Layer 7 of a small transformer language model trained on English Wikipedia (16 layers, counted from 0, width 128). Numbers have three digits each and are written without spaces.
Take only the direct path to the model's output, skipping the later layers: a vector added to the residual stream pushes a token's score in proportion to its dot product with that token's output vector.

Output vectors of the tokens that the questions are about. A number n stands for (n - 500) times 0.0045.
"players ": 516440393567548451437420496505502572464465473363554584549635351563572460449572476450444151543505367659500486394512447630492489532442528533637540552485566624625400486417552458461706429393495469521610523599559544589508512518549357467429325326556579549580394468531636551419516465356512435479523352356455447490475483646486540355548488446530354528521526507480419474618500468535554495356470
"festival ": 527470456469455522525567458499606475438343555432560530609504477556435450580437609458464164584504435674637557437533476607518535486397591559334495459449296428520478496407604564461450458539574464581671506608491540588535403605353462494518492403584584362526509492609454600590548508563454415473470445475640541553435542552532593508393552567525519570423454522539440516620488455744453491456585
"surname ": 610496307554479436452354390488629547525404586606557584506580492618432576543536404435524076411334515711644434523561426568645654382678641574385619503636531593568530375397561492583633347458476515564530752653717443594688399587302402319600297380536471553481509545611457532459559594569420573437351296455543461403489387492371616376541533575426447700562568535558429565628473462535407476460446
"community ": 629541467542410423528338502500563574576473437480417536525516444436599381579430579522548196541434490677612489365538397558544557492466486496477578468530405584482413527408680446491412447370521486507565503520452498455542577545303565571567535405494500495361560603631581484494450585528475506477484597437597607532498432511462578465395450519458443572528418547441481541479513588599505515487446
"soon ": 572433442480433400674616470506375474593490458613626385630520473406517514502484527416541184503493478618388509523552332490396413520416452439492583473619558410442525585448547372457522452513594381530469513728550595249574500493442546371486468319576471418458420536545427598512460511376400426480440389526613584673460331364358552402400526605474490623451505340490365447617481470591508536428361
"tour ": 571526491598479391587625450484568476631467616534624574577604511464522590542457594478460193403590479677589498375521491551539498464427510498414625419446484479661406578425597479536532446496541480532519549590534460406537435570382425588264371667586615442574537480651612480474563366515454496481371418423607534575522489562512544396468542569514537656529383432521507448606494421627463591628626
"\n ": 494403596420511472435504427506425614522433498391583494483530516482535386495542504387543532491476419532605436599443525631604626439454625478453500597491581381522533581470538435564593394573621426517609503446591507580583460583539486537436478540628476454546449380528515570458622602415538568446449461486609371493454514462523528439577544464445565456391486484450562552481388409605518416517567
"alty ": 492445287400442468507558457452485658612536474503469543526524453458401333446576456367515279396441532574480559560410354585505492532434755379394673414535442673495459669428723456484535381410570491354556661664508388566573549552516456365442527419571427338422462523520478497311551423354608451564408410397517509624399404536429360478633595512514641354592437516558363520432383524503519646520525
"→ ": 540366446463399560438409578465376450529421601567557517488572306551556337511409561471517367423413558593507454518538342558580502226474613454539532686488454466633492613282442361446634536413404450543582417551489385742637514529471552465524488444711348506446482392508613622637437515520442609495368503306564535448446475432639629406545464367521437665525431588370517517547448344590527536534421
"| ": 645526484410537604639367485523586453388512464516497473524400560546584570460481469602521601451498584549560560509632502594490528352516443598548525457547473404313445630554468508447611566371524459533441453461583513651466396480492561410508523588557541503451657561445642439496363337613471515386347461537471411533511586476586432437443457436512546474354630470475478386462490507385464647595502
"releg": 464408353441541571656519558477489538446368557520626568407557362589618430470424318370401024402480373756638536453432427564556590530443549511306413595459466735611427640230625354500627296474568450527602512670515560509669450502475523236357378294556615464522370323619447614404596593303433397476451482572754416417473531555442584470611565440485500640470492397460374543576463373673518518574485
"Portrait ": 498393414558604378542513489465437408510533509511578485554420564478608536530494414351485486412402468598575450477494513675540654399482621569425621434453538381505447472527622586623552406463561459594576613697574626405475427558517434302451519486689508451481580567662494697427594462586452417523438622341572447492440423530466509419637526479458511500515491387603384636593471580555446429461479
"emer": 599300475480613544524479406482427411403343463577558662512355456507448354422388527484669211417340378560491482503525493538545579325462380552473374401474564564495456532477494448611538465534530427528558513509452538402701618574358509466453435373630523581445404381619486680411622500514393507581497479512519616623381365466329518541505590587360471461589451515430446486651479280511625442481550
"fitted ": 575358447586426558426598540504460601550542516536634554509489449608447447606541542256456139510454607652387480477554545601552453304543425467439525582434536498428438388368529457508543409510634447525533572575596676402537415510586286388587481449696432440489461563538469493452596477349524553484482352476488377516436473467430536395516514547392491383631440525430362580541433550606366429554453
"Theatre ": 496424431635472445534535597488464453540406541563619531575531522508631490565469657470533480436525388647631469469432482660484568386510596555367532508549452492569492431432660530496570440500600320557526557624557555518523498565404493470606460492595554323418456561683490449528583508565375354470438435494636451530572468544472533426567522514520472502514516492471427547611475450585434478376530
"cancer": 532436416347625505573544462491629452595384563638500581590555527656571565578421232312508129424461383610510593598535510719543619489442449650372491447395552657511469492417676432596436458304608481579477536507433490614750505546452387426542526476566424516390422420623541470497587482406317457514318355521627459442526579487376592597646471651458476604518508491456295682485471371586587343303532

Output weights of attention head 1. The head adds the sum of these rows, row i times number i of z. A number n stands for (n - 500) times 0.0005.
o0: 470658547654319563735677461436667530455433467500416318323448366428512474431245710339506280523558434509576392349537518142568623573516469501445489574429289685512745578327713572572538429394424542389421548583553403513313451544444607413547365501451659630259802713672407539542464579563375455362522646450516543377625611604237473396442704496272426401457606296476407498514450508455564559432458
o1: 603364511513541386649624556369584719493529542457586484460481342446405566475393551377483645639670310454479496597468535359562547527250541189385548641347512474440420314576746195538446518403577407653410506419672502403477409462505190819448519634429704431640283236387308539635321367436419605541572676495507466760495626292398536674511785377649619430606378466636530702493637418578400520477618
o2: 749498598595281643567348645411635554311523696453456456490362849616407581498496591431421533318547490436639569366460178571448630436407676480482503517409729352482368700370542392481755510429288549320406635500560355530460507490787735609429479439629625390634600491568615371561514337406543581165390404522540487501615516547582598511326584601368371484510521545653413498501403491516516751511628
o3: 571321539472494443501683707582551408276637505670581420530568543469230492557630548498633504429533444566360539625618511439398235484865612656658490528234819501614661545364537538400535583301482532616652781351754388664659352363405551430340550372478569475727448705472312432519521469421636618356475626632376473499601621455401544445386515595332502710669627540694470360501348576342556463617703
o4: 604649450578607666468639470472209604447518455525448423515656505565642300520549203618526430425525582335310548500507489466441310467687353450443372609651410369253483664255323588405780679343323516449579429369463555607489501622539330348644437394560368585498543329360577526714313482626366584395583555525225458447252572457314499429535455468388360346546520441492423456484616549564526507591292
o5: 596539457465562762567512308330603500504459437659489670387397547583520554475579494673553635510440541744591521462389392726534270542528284495398310433641370711420576524414579513404568419448252572435392340526515411612633355502574631366620483504360598564462657451437529338460450604424556392524614331634595397203536356443468454667475502365441262371442565511612458358363147608327611556412385
o6: 511625378408686668494394331524402636616417497555707486462438489443471528536522365615307407599687430391712579575467296535535676571538614321395510749645325443470580480311640423420480596497428490542474536321299561650509553476427381551555480549540352422515549565516484619517345532574673531472540641357305631255415709366547445287504332423245567639411396238537470306594658391624509581525644
o7: 413383475517609391486771659579432386440651550479812480356572476717428523653418644161454597568528650545286461481440393336534459511543255456570562668631511626741469480444715453364773351679478419395363574551516507480609428440201287463473425432530303525599421549347613421473542415653678504519795485388639254481553710506487268610570457530433200629744519276437468590423605682561463515433409
o8: 392532420541385609388383360463393566626270439381388349456560509435663702515612617600481653534587443547733569526555568619612261653464715603529347655396387463442563651306655465403474449179463422481557439491284534569439493511400740341626518511468475433600847359478725530563349702320344504331419514712718627527591606470779526645511482451566717399371568596528489434334525312490607446476633
o9: 504396611430397409687475484366530527444553514627671688285417556349632407476421349418637553410527399482560426646695612534614499387521491621622347531513719319424572613748536576400569292442606543733657604391518304482613565533332663444401414652418482466634577620436490457660329422456504448561316478565598377542616420473510499619674689407566513586643901400407328554526823418611463530692620
o10: 486610381468499558411571484488681384439688440555504573678591564370581471594489250441394682323342675622564685574515635474523728616563512697312377628675653414498499431729451551307485541457330493525687465824448475497726570416553641390622384578546490360519452562620549405733716671642548337496608406637508565545558382552318641413447541489600489509541653426436385421539452436320568380306552
o11: 464391861560608347416525316545540634497460401192339623488552468630364510381489420405468660600616347429627419592406315235406354767386524656437477610472545662775590502681550476588520579409521280526425503847633557698654543403281624504580366637654484478523288109481336445759402483455582623547662293500671529571527480455647505769644459406428588699448442517429390378409454342373514392369503
o12: 454497754224554374745615520671357317472493576339386500580511459479682417274437441633597710558566492422395422474362503649209439539284193662481554432384413553536479413478466475466508483681621653397571359693548489346318591505363634220547475497447459490390456495646696699208551479512460484579562553652395451513599462568567416313633406441574564453148371393258545545392476484513543481458427
o13: 318661403599457604578579484513710590533554530403652709587570618347376650664559591464532416594443292546665557548385424321315569485418313784323385678609313472710544747458390539363361441391433412539593485509424478251813748569653594456482475539591463396558470548408555625512614677589569495483560542372501569340487512599345500484337427385594378597507345537424511597571580461676665200375578
o14: 701383614591699570452271413597512468508458652510440457467459453558296552622423465478426498535507360421498336444366452565364617618514431575287531680571375580442698228578418828480487507416557411367432391306575459314424341220647479556414534200615521524297574602626782722542927532426477479537477412600577594729655464379292424347465508463500384609550449620517393660675629641758608374570645
o15: 456375500527450406562727657548555665282361555397631315484602464302365488587443907431573639677507409522433530252576566621611514441557715606458408747532472282432566425672447632521439433341451475295412563545462586386397362695721594578342477420536435406723595395418575481504479588510390453355492616454311528599397434664543679430471650698328448324511532543652466602443607536580567510404473
o16: 529499259636520557741592468564496505740407331319555607446653440622536604342352445425279542373478566382517442480530545495552525601564195321516417547357410374244437313555463304326462694470499518505426311747328373239621437465379433339433184798559599872528534613465418576251581436633404619702584605442517550322239625342277376463622684414600536415388243422647455502608373472442441394414750
o17: 588544473608633554246532660471379470546462136498558538467451421508473443271554466471387501581568423442451640605489498395399514635355401567509587767532611597713398753675303489346587415718581279564460566637552368628663536652546446295507580339473507384593438399505705556486335593393739541513402397667548418350284383402388324576496475481536464410474647360546472533488583517406310703484604
o18: 725438688491623561544510711271411670606521633682636452478569443311495556282431411546545587446476488443353398654516444600535554291407401572369541445591352482368737315395497423571427700391494625611229527453513632623682479549546698708381670415320484641418431526450304539543522532570551612522558530553526387353610424622382545431510522437725654537601571575565745410617560486787502380497492
o19: 446395463442812480658522423516670308406469473671634411575665378295515618797676681244589404581510490309442440370325564430578304354374511575376334526424158550504640650565457474381489511457351518503460573385455491505614384215522441574518945693389604289473653588396461404632534421468610446388743579515366474407512554456426450531612808518593311450406396482585564580427048597476385366617438
o20: 386470422754575250392570596439557499642480414561587484771530596482711642548299805450331576449663410632334543441575373258493506705504331399247296325288477665666372445230500640373529628571683560541360459777509440402618635477615453561278674371516372495467558385345635572411533554319390292550579434526469699710263449384473470475606564769574715666571320299536541452658541575593385666476668
o21: 384559416639309361456436507504310371516530488478593453504448536492423417420545559491366487600527527488457310431393589323452581502386394289587592597405556196762632325410426505657627506503347580375645635488599500479427583434692514426532467317485242278571561567511308615547631708618507466501571522364606332582355466573456405563496555531346480476705527516385354625582282498419710410573618
o22: 270579579417567551420579319517745590702602401534559584623508501507551657523467307614746482618514436510511749434556407593513604479668381511278544422616357749499586286370421580507250448720452433589376531492480468625497544440430391728451391491469599559311473690760611403517541321248375355533619482438206531380550495558571331582413483644494463453375715557575510702447232539386781626333378
o23: 647568497562535565503589549521741586492499346469607487540493513470294392408409402624602533516563518286525428529357524288549572555727652516276693659381227440435573347418322417646561642360473598345498521430334550441429622473506731593369359325537489236419440472566255554666742479653438672664631461473445593426589563494512473413536547523404615487509515505648552351514613452583744464386521
o24: 548485585398408411411628404523365481402506702571235498515598393415453478684485334605469438626497452278540347634320623535428492420288427409554443454276576585514663519305537483567402475565490611616393394491466698508494505545410364473482448438658535740443363590457525644304696740250435425582540431534535513692520486442465509484481486364539641604610536604652556490532748572635642384355572
o25: 409454525609533606630551573491515512529557548588248495492469245493366467383318544536240370496519432497594476572534414344677383789417522534555607398532437835547124543420278620303395539468609624453380514511366517562384464620429607621476492430569513595545500266439440547700346583245404654491461277548368668644393558498498588390496408671374385589827642553548349496683722439553445574515364
o26: 316514592248313617295506381447608459226674409728488417559434403417484426458565225285595657403657543432437659533575625574565677499457597468518468728520504477269469430349529464364335546567284517525509596433487432418392397484443565684439377555506504420675590621555390652456492634716660449378526398484353676458557709585693650469554561533564426412428506440653574237331210445556490449423545
o27: 587507441610279450573511405502534445396602107725396515569403415475523474629466584525404581514564265643598434639599731464505493487426782469469459345400328664347742697644547504510514700419332660471529685554598252580394744702518482248433643298566472410538518898319448485502712448642525479523316417340567162660316484378419421458594504495389718534684369444434812507455324668316605508945382
o28: 475382677274515588677514423467452445373493705332521452454396474635289521605659420492714398528645521487351410560462489456537675379338469326290410312663508581349424348374423322712392536589437569426467395556794427215598228427552629570338380529609669532683327525440468515474381324552473650459513550530659457400516546360516506730646444496312341681469422402850658716553546721259693538539769
o29: 655705459258497438578557536378640466324403555381448276596585281530562374517523582704606638783625619433693558457456394278431578508381793273326516709366570407674688496290630345440464442231624496436825492577687304405558322665728619425534336743393313552493548525332479421305390542371325461388635431632316503458511608472605485339709642484356440570358484264538543287352599411597608258593606
o30: 480373402539565365390252399766442382541413301465480485249484668323714333369491444556481711644681628456477397627367679591476688520503451688452499382530574342375353505475496467653548376374645844417568714341720372602393553378683434522804579484568605582523628365628412595482623241231580543456452511455427371390489466543228256580544633336545348556550578496553616552514486504342478292520604
o31: 600576441541502451400400547210417499260564445654465561315483526441390232478665310582494595590382331584432404619438534508377336452465430643730476410520569513694567743607478424530371507571485371453428500764246522509372529515304592448785474432624196373678189322339625674363434574672538525637564574338415702518546535668442529741375447481593469627505731627220630527366459626675486371619427
o32: 952499501486384583336642386590752573447447467516372541558446477531323672378754351269243588527480674388445653448553516414428216641701354540824554517446655607570441649498418387366472326280320633617446497414518349662573348368573549532217657375405558580361404611264559370500540420497830576485441319629368427455691504528489611449393596452616452266502460468508683268424582539383473443663488
o33: 558537619523483522498230699458429409598513439702671560588352433560486545292514226564382460118612553513582389722580252409656472703459515533359673552420590527401442601519580534338442481705497568549572427400377270538507584616722582686610475459623566506529311300567415364638556521217388335461558552472515305466272311322584230550747534576493342481592451563477540411445414331491580545609704
o34: 721505495475661396148537596563581483232286346560648583684525357388553266385247227590381545491553693651425530488597622340585429713473475158466493563523687497468634737319551709351386615930560790781437568340445676581430369438265453722309389662239563644742567367559644581302592772397728573596682531680489619635622547445345600414705497477445505502549484648634497550334448432384424469509701
o35: 409462704661524391411650549748543528332596495525428491554511562540413486436704576409489781709515575454616531522220553393577564565478420585432475732586724456792552483478464279701454545291692440677551496439824597495352479442554365648621422568487284396552511389573545606555441438418433456527498401482686393535519586540501484546449508666620718363371571749301459517458448295575482235482537
o36: 466574570367583517652440339515542384592673428485512482406444537599457503396504258399655531435630563476538409470532628539732701440262439392605433511320573533477524383320632321579240417481551434522394647495439425501638499639410737279347178582556601919447639539583378346491592558383331709575560522434482580442461490460523329480656539415543509563294520592550640564481459561354527248451482
o37: 564281398473441294635473576620436315473549611488567355444643409346605408720700536587522228485438411666507447736459451438435608356384534495657361738379587514674239783321311467404518570656389653330620584726292582761651536588426565256406376271319562350600619167471535713350424507351558400443717427463526565320618473591443249398380521595632368615564533550587736422466554547231582510413418
o38: 497528314541500703548540583411683439289499528580370603457348500677281562446596573460660518506505521425711483569424470468512535504502405757337500446599349519560381491621415486473302507646531301527491558353279575296605640286425492747514723594462554450287460573624394426678692493694491448513663408416729601578589448472657522705542390543266339383660525452486299533555408614360462430449390
o39: 378288676580596397505369587387672509401507703401465515397396480427536662487195488501637305488439461563488418393602788494371518395501380652618573374401505503419637372671529571520403456291609492315518685609556554345579368409400662475527560696426361635385618465633504499464444376718508500383395634382697717616575449638353173474464418520612538475606491406655439686493152711540578240431431
o40: 611480432542398613566591463571425536507679253535501686545530577339362672438676502631503516450515562360557532676507460475630834363666422447799373494540594342456439339648372482575428587298450747537494515437652254636456528551765536568447496588366644477461779787425595490489311142345572527562113599371529359569448535479410348284363632625681475325388365518483620432521554441356493693599365
o41: 632578367478401508542417551363594677485457267618494505356419498400524384545481718439524342546347547646518638471494408560513521210468494468453307487419448516424436368570541725154234502442483581432455474736318546296325428694554559612462735468616272516652698760542475675423452690565392353480411450441681322666540562434571487566568562528562519544475597582462375577539731291388383429605355
o42: 411360455529296348625487511625460406475372608496819633652591329420425520477369412435532599348635387662527439626593486185544624419625410305483508545425408633463661478354407539557618489549538643576380440321511337583661404491486377662187199461589413640403519214525502505601496440335431362459516501512403658238594413588772547303429697546402468536700704560373553481797309499400693668339469
o43: 514672441421479618570565496573464442465591624586515440438429490628464373574673400645446480455502517455500606556344427369462376472637330285578432457556607513673619377398485405313563558518739521547658550502371511530428378398547537473618611393303448379634333648491418593516633453496523470503552590351424602466608742543390599464582548567502301602154561631472477442688595425451418494401444
o44: 547433587498477633371316464458543410491632721488421688367485458502371420462623716413349601480443591673431642380516518527518457611584397376493574341585242434432511421645473492442208554572607366471589510302537531367467512609490302693458642703601339434416215546484527640434582517580613448798437590676344402459546579471592592449465518623414419442406373445636784455578594513361508541613349
o45: 447543593258375532415357302556523360583666669560568503551403356312576610618576444555485539432448479451655614459567575661467695545429449501456573456453642517450587301744365489633380528501500361623358470593754558400518566435658505374697495524442396681373483588613623559526540490509554418682318590308487421398494122373383413622423600362790509567525474442354555793479499498675650414510557
o46: 518376399400621373334408459731574616373382605340558567607442421505436428503572389550355681233434458389482420656612501442436462375534435372600527428495425457405576478379437455700305508543405327444457432237343377458627374585467632562435349381743373419376273218534329630517725453624478766735290335334484592419481496766468688494481487327408400456475577671596494479416563647500288581563388
o47: 462325133592502221371473501456433512438971298390569675493609601587519600594413385618524624474415312482739425579549377667450464741433617546611411638429586671500423584576527538369511624312674388457590304560498292438581628569480420300485513418588559669579201487503574477393584589395390426526534272676500445522478452411479456651413234555467633595443546459412568504440541608581504568279510
o48: 666504601351634550603496577409592334355504506755526543525514407362501547381521577603432642498545655277563781463348358409588856388565542474370414550516170428809597355262510210428594534619250611466620188365256620488685471701449372490377467378507122472468504255337712581437623403509577285686533776494438498342563478552473531755415503495484674503598466528573528596643565442638550446340393
o49: 415553413375562407583498424623504234652299561558618566421476394437588451475453475700540503412481441524520593534493599354471542494420600562435456525461586357522481703436450352487506570594665703573617710588429686560632677351425731543493445434784439347376338389601649396593580342580635471521445576689587475305464445440663579455544546558399608451589526506570716653533615414466539385697604
o50: 429413398426439602387512602594613467558586320524480444515457519565546664442563304397697513392508576509783398748492549679359255541552724404624529656320760659530313564525347598309503548187698579489438695364360483352572540460355699472557628474352686637401593622469469440480506725365367588397469538523629526466495463423492307681427620643458615469443305429435619453315726505320570405553376
o51: 430378768421517252572797504668263660487486542529423439707573359582475513622498764409473542369794493445537478490337247724633613262401537453488362804581599707501310442425519416720679716582316110236345556504787417529209603536637336594356450406553466208683501263584413562558628417515525289311446506466527407567567466484739644635343512580485564423678318456384420384491600588752392667473467
o52: 554439486373458865503457413547516540368470534297339469496471674568588320466424648763417607424335614308669442467684485456492234509631680421399468308461417426367579737780529695503666659415486426371568435331417595653537488389467603478657413432617547751237489601428439630697490401598517553696556614374472323357430620561288543448305177356306456413369487430597497636449395521555562561502358
o53: 478506715639377542669698473428605468388388513376519439420442364481485631355414509435400423396490473419511602349526316679571742756487480383519543684497726531400334543714361466360601571471346464618379430444576571509326485606582566491518259418451502678329580284613677385617428220467311463501527530413398707469428431492718661475408441539450570379667541599602403457430477374470360704524327
o54: 463668331624359601503470442453561542414657451481622629582809461506609599442445365452498742396594843464505741593480263412650794474460340519291480450471462515586507287544664252639727642528363450539537283673513363556594397312486183604664237566397685618401357456401495441433499433507506433619504503409256668528608481411628545401366696467341573474275370559471507275537307406504542627400660
o55: 408440559329619471393416373620449335703441524628542461447471643614397439660522554422431332402479243398405459392546487502442428441344437239437531720631450469210556644491535564349464344750159335534413400320709710616562350614538371359689436586817342462753415230338590523558357332626388522559507492585468254426381538354551584572708591456423521433479421544657507653380702603439497542582402
o56: 537545532489592704500553524385531374403483356371489329634413509545517544436591351447592435444705436558291450645286547154606489627545444448524587381610413370624561501680331588460597618558444500524394491440498666346480431361485478465700466446274557445603493491659390453571529453480259480658732636622467528506435690502427600476448369553512348494417699502394633741563561395409553353371608
o57: 592605295636610516389665410508609327520375574476577585620327694457389638583432509576604281594397610431386511291582340483355513502365464555382717258409358362635639586560313562679628645482501577505641371563447527457533729494586501560391473475839607684344078429492454278554498367600560536441420425351655737322348479408475768686407363443365478534373472717478658359507422563526494593343525
o58: 428565526566537842672638629412218534289627684460373427450381641460210535640617557555594355327640308473406516391577357055357589361523528290548520491653621558344524462570410440264276535530658595529513502714385432508353616309407551397520265496630415477592591690340371583635464431588537481702460779426610726513485781359376429464426409725519552454502492449568709625637306421405652805487445
o59: 484541581394491504371459425564392512542629556521304257317377412489590432398575389369567445316653676513613332382280411437622477662726599395417593593466625773468652452545641658223600303408503462276482363502547275568661433505553532408561399571658473635706503462576586738515656737565519506406257667788387437166420435420487652460607520460443214384349424577767653475378538630561616639507490
o60: 718504438513512456511363425463413596502343289664640668547448530351582345768315447272578620278341521430365383736477698498479498524477548591477560689700363574333648848597470507521593457421415427582464409220321363609580470671632318516498605557512323469513537560372438156628452609619535348582662481410646534471611527372488249556485424229126472469696517402382492661505374426371808554529406
o61: 416473592365602485576355435420693269613495647307543304483452413462571332653625325497716605379351361325704539550429654599469567566556607691514431444407432260758596552548439343460432499655511723429540368588559408264546403779681512361386346421357414398452460253733589691353464473679566327480573288529518448341661410642642572548409671442707501543595381607406566534515574645339595709339541
o62: 480466408577563543359390492435459393297483543382614685396458550667469394695402504784486421558522443643434513642486668416624453636507553383262399388302538528362712510565585763571430574415767259827781564372722462312376419565653344488685415605336651313581396391537478422468530589405399334397628492795615317697464631554394459371627394535494444653552763548405439670295437449367326457595516
o63: 470495717366628661375166613433369448423491390597602615557348418462582329555554457388549629474403435428446570534277459367496661306447435301453480596461410507421477516416490475554612694657479177598433635497800633310449550620629515552368552642480391450650472638379514641361561474498545547668505416443572372561471548401535376579571517554613424488332561288425623696388597531440576382844412

Each question shows a token from some text and the vector z that the head gathered there. A number n stands for (n - 500) times 0.005.

"Song ": 388595577651425340490362578540605608329661446751530516535437514610510659409443650458580653509527439373577572581390628608656541532456579426453420475422358598480773520445459561212350213491480487
Pushed down most: "releg"

"ele ": 459472456488503419464513489521510438471492553535551469475407546430503614536436471515545495501431470506442504482511506433535542444524429520512502488546502519481467528483568510498475479492427611
Which three tokens does it push up most, strongest first? "Portrait ", "soon ", "emer"

"\n\n": 566455514506519443443513506527545412501588563527576469535535425548516618494471523523495568522374452451488457682551384497538546408549479512534594547474593476485513569515632578584436443553488493
Which of these tokens does it push up most? "Portrait "

"par": 436449503437452508510460477418485525475504565499565492500459447391432585535527446479522492512448397600472435486520486428439415510587510513621535498634447514517420543578494614534583472476442525
Which of these tokens does it push up most? "→ "

"ber ": 447471468472535485470536485533510501507483511500588475502440516421523590524441489467531496493443488507486487481503475456521522473498422522533509497558466532479511553519558544478467457533446569
Which of these tokens does it push up most? "emer"

"Man": 487501435436532486460534545505493506505523508528517487498502494460518538509401525408550546516399474535498544531522462486530489523549456571528483562574553474405427549528531494458514539552467578
Which three tokens does it push up most, strongest first? "\n ", "cancer", "releg"

"- ": 475469479472524441457472474523525474515519548524567484489472460456514600546486462489557516484441464563450511507485513501523541499490423570534479451562487501495486521518569557503466488538462525
Which three tokens does it push up most, strongest first? "emer", "Portrait ", "cancer"

" ": 495607508394476587608426592475536495413467446426507474366367434412580537430432281564390560658515498534482476497454571371648472400437391434673406366454609378671506552502436383595445579432609590
Which two tokens does it push up most, strongest first? "| ", "alty "

"International ": 522636497332400391582493653497491534466578465415435450442342599513573438471573480445425588526532514541610541309541451473598630433409523451535422221495412506595552476541507426393486403340579566
Pushed down most: "emer"

"4": 522531546403615613407553487347475588547459509583499567323576357532390352468547565299640591572447615491449560534645556449214416610619329359557590590453380577592378687263482542494615406444534323
Pushed down most: "Portrait "

"co": 469506480442520433522490441500505401470473518576590429527443535457446618549423479454485585497464460511514500534502456477479500473525449519529481526560537513450457525516585477504497460542463594
Which two tokens does it push up most, strongest first? "Portrait ", "\n "

"\n": 493461464426557474461528544519531478473506536549529485495422532427505558525442507448531524485399457548467522525525465469518505500545440552551503514566549492421465563517565549455508500517468591
Which three tokens does it push up most, strongest first? "cancer", "releg", "\n "

"and ": 606522484434547500449463610492637542477536488450525569446420621453578425367592540496390591483411397509653490583526401462482429534444435503493616494491557448417526448432378559469444618450519466
Pushed down most: "fitted "

"| ": 472465490477562495532517551535532472490471481506487524478421457458453615520473409556486535527486524542500475465487469426481474415473417481564458507549510510524468532518513439496532556494484559
Pushed down most: "tour "

"===": 448553537516436413505446590519549559423583464594471510490409551526546540481463550468522577515528465476599517465462511514580570501435511454529417394482395560485638507525497512333428361460511528
Which three tokens does it push up most, strongest first? "tour ", "festival ", "\n "

"a": 464499469488527437486517444506520471495492505503553470480447498429498638541458471490546520468451496539474500484514495437496480468504428522552500503566534542489456519530590516529505492515446579
Which two tokens does it push up most, strongest first? "emer", "soon "

"Connecticut": 546549400497473522461531589478571504486569514472571430521476650512515528446472487512467534448469375521587413487430393539591607487392422470386453495470455392501419457423410475521554500446463489
Which two tokens does it push up most, strongest first? "community ", "tour "

"ful ": 420450473508507405517579457507436497522505521501462474503351501480528567482483391506549490502498472510455531436522503473512490442541461537531503424548534565415497504563571514527445429478487567
Which two tokens does it push up most, strongest first? "soon ", "fitted "

"oria ": 454484456498543443473530479536512477502471534506571495505425542429508631548458468501517494479457492533497498485510485404536505486513432530551518505554510524466474523515585519460470478509442587
Which of these tokens does it push up most? "emer"

"te ": 458496455447508384477503508460456524514547537528567481486461440486527580526437494444560571587351441537460553475532447466551420538518400535590455527568500513494455562499510556489528484529460558
Pushed down most: "community "

"Festival ": 516585432342416504487384672371457535475643540552443492461498670455464649528423447514428536512458303510434615350427516466488649554406490367549334394560396527483501523475444606426406269521595545
Which three tokens does it push up most, strongest first? "festival ", "Theatre ", "tour "

"Head ": 492388540474400475397526461501484609561477485566506544515460510502404585468495401552459526523498515490501532364433493443481515438430476552520595439510530663541498597524607505436504486516445550
Which two tokens does it push up most, strongest first? "Theatre ", "\n "

"es ": 425430507412440487512449494435497513487490540506536527496453485370395544539548435477508485498427421606479450460527486387452425528574498516591511474618445520493439549568496595510550486475457561
Which of these tokens does it push up most? "→ "

"A ": 477400563529415420372552419449424617470539478578500547523465473500390570439583404573459549464456616560495589339387491499492540368430490635500575410477614694557513588596648574384552450539430526
Which of these tokens does it push up most? "fitted "

".": 652488698440533607498487416440443584379432455470474461365670414550474406404592614526642525602359685535455572490559693440407433704548356488563476488474508499640441704207552584508637440375485306
Pushed down most: "Portrait "

"Other ": 530660553343404527607428645477519549313487361463452586422351560378528525482570336491376560583508472559544435479556557354598450447386351372613365291463547395587462482503362407503540481521691601
Which of these tokens does it push up most? "alty "

"or": 476505459431521456521522532485458471509509543547520448519470449472494568543422488430540562538447427540527517557529425462470489513574449551560462567588487481396406536593546509518519494527483572
Which three tokens does it push up most, strongest first? "\n ", "releg", "→ "

"ford": 494505437510498495483540484501535495491485532514564478500432583438506603493457458493518509468444429509504455464494481472504540466479427507490509474540493498475464512499508505505502487496461544
Which of these tokens does it push up most? "soon "

"202": 364534521816563775372554448369619585498663590718231666623714417732479531468623370518477927441502542480717747537728492387597491644679460351559464363506388379322350359412446594485409660541584572
Pushed down most: "Portrait "

"Os": 452327438547318425524565490596668393586612647613599408376384539435634660497421369464554576784294467564281526561619314655562407312366585583236645233479557546523503697472490484301331276538363440
Pushed down most: "→ "

"p": 449475504502543476466548516518501504513460520513553492533426557439542624518431470488534521474451485504468501497498486467510506479509442501529516490598532574464497524577576506485469456529445567
Which of these tokens does it push up most? "soon "

"ior ": 478503461487530468496563550496503473529489536487555531471472553456540526527487442490523535523454486546529566468527432408538514435526470509485529558549514545441463548479552518505448467503484540
Which of these tokens does it push up most? "releg"

"(": 451512602672504731375451442444617494353580466510358409421539202539412532575593472427503670561534577494604463516620398606362323494405419499592610528671476382693459575545398498377637550481447551
Pushed down most: "soon "

"Love ": 496516430327367465489423658359444568501623546548419523473455667453486603478465410542446496500521339491324627358430524502504647525384563392494348380559438522449481501470463594440430260535533508
Which two tokens does it push up most, strongest first? "festival ", "Theatre "

"ang": 455479456507548437479538479536515474493475526507568499509430545436513626545462482503523506475461491533499492484510491406539497490514435523551518501548519530468470515520588514465473480501447597
Pushed down most: "community "

"io ": 670512595513605461432587500578577438506649517567531556595569440555568573436568617554545551462379478460583436718587379483560608452641516562623511613483683529453635549640656533636414563633508425
Pushed down most: "Theatre "

"mon": 484464454424517413478398462473513489526552532564579518472500456519433559443435401481622577559416430525434571429443536526575477500524407596538457499564522560582463527538566566507574469546483518
Which two tokens does it push up most, strongest first? "Portrait ", "\n "

"extended ": 479370518509512383495469518383529497550468528653641633573482612334478410490511430449423481393277538350454434453490540345537341438565331489530525578540527723327408377523455504551493561487427492
Which two tokens does it push up most, strongest first? "soon ", "tour "

"New ": 448477468443504438500478524528467444489480524533555428537450506458504582524403504451523576529456449542570487529510463487481495496520475521543457533536521498464464509529571491487494476520506577
Which two tokens does it push up most, strongest first? "\n ", "Portrait "

"ó": 462493444496523435469517494480466494488510544525601474511449497462524595547445476436565557567422451534481520493544457438519468502536414531554466519551514501487453555485540543476503466516446575
Which two tokens does it push up most, strongest first? "\n ", "emer"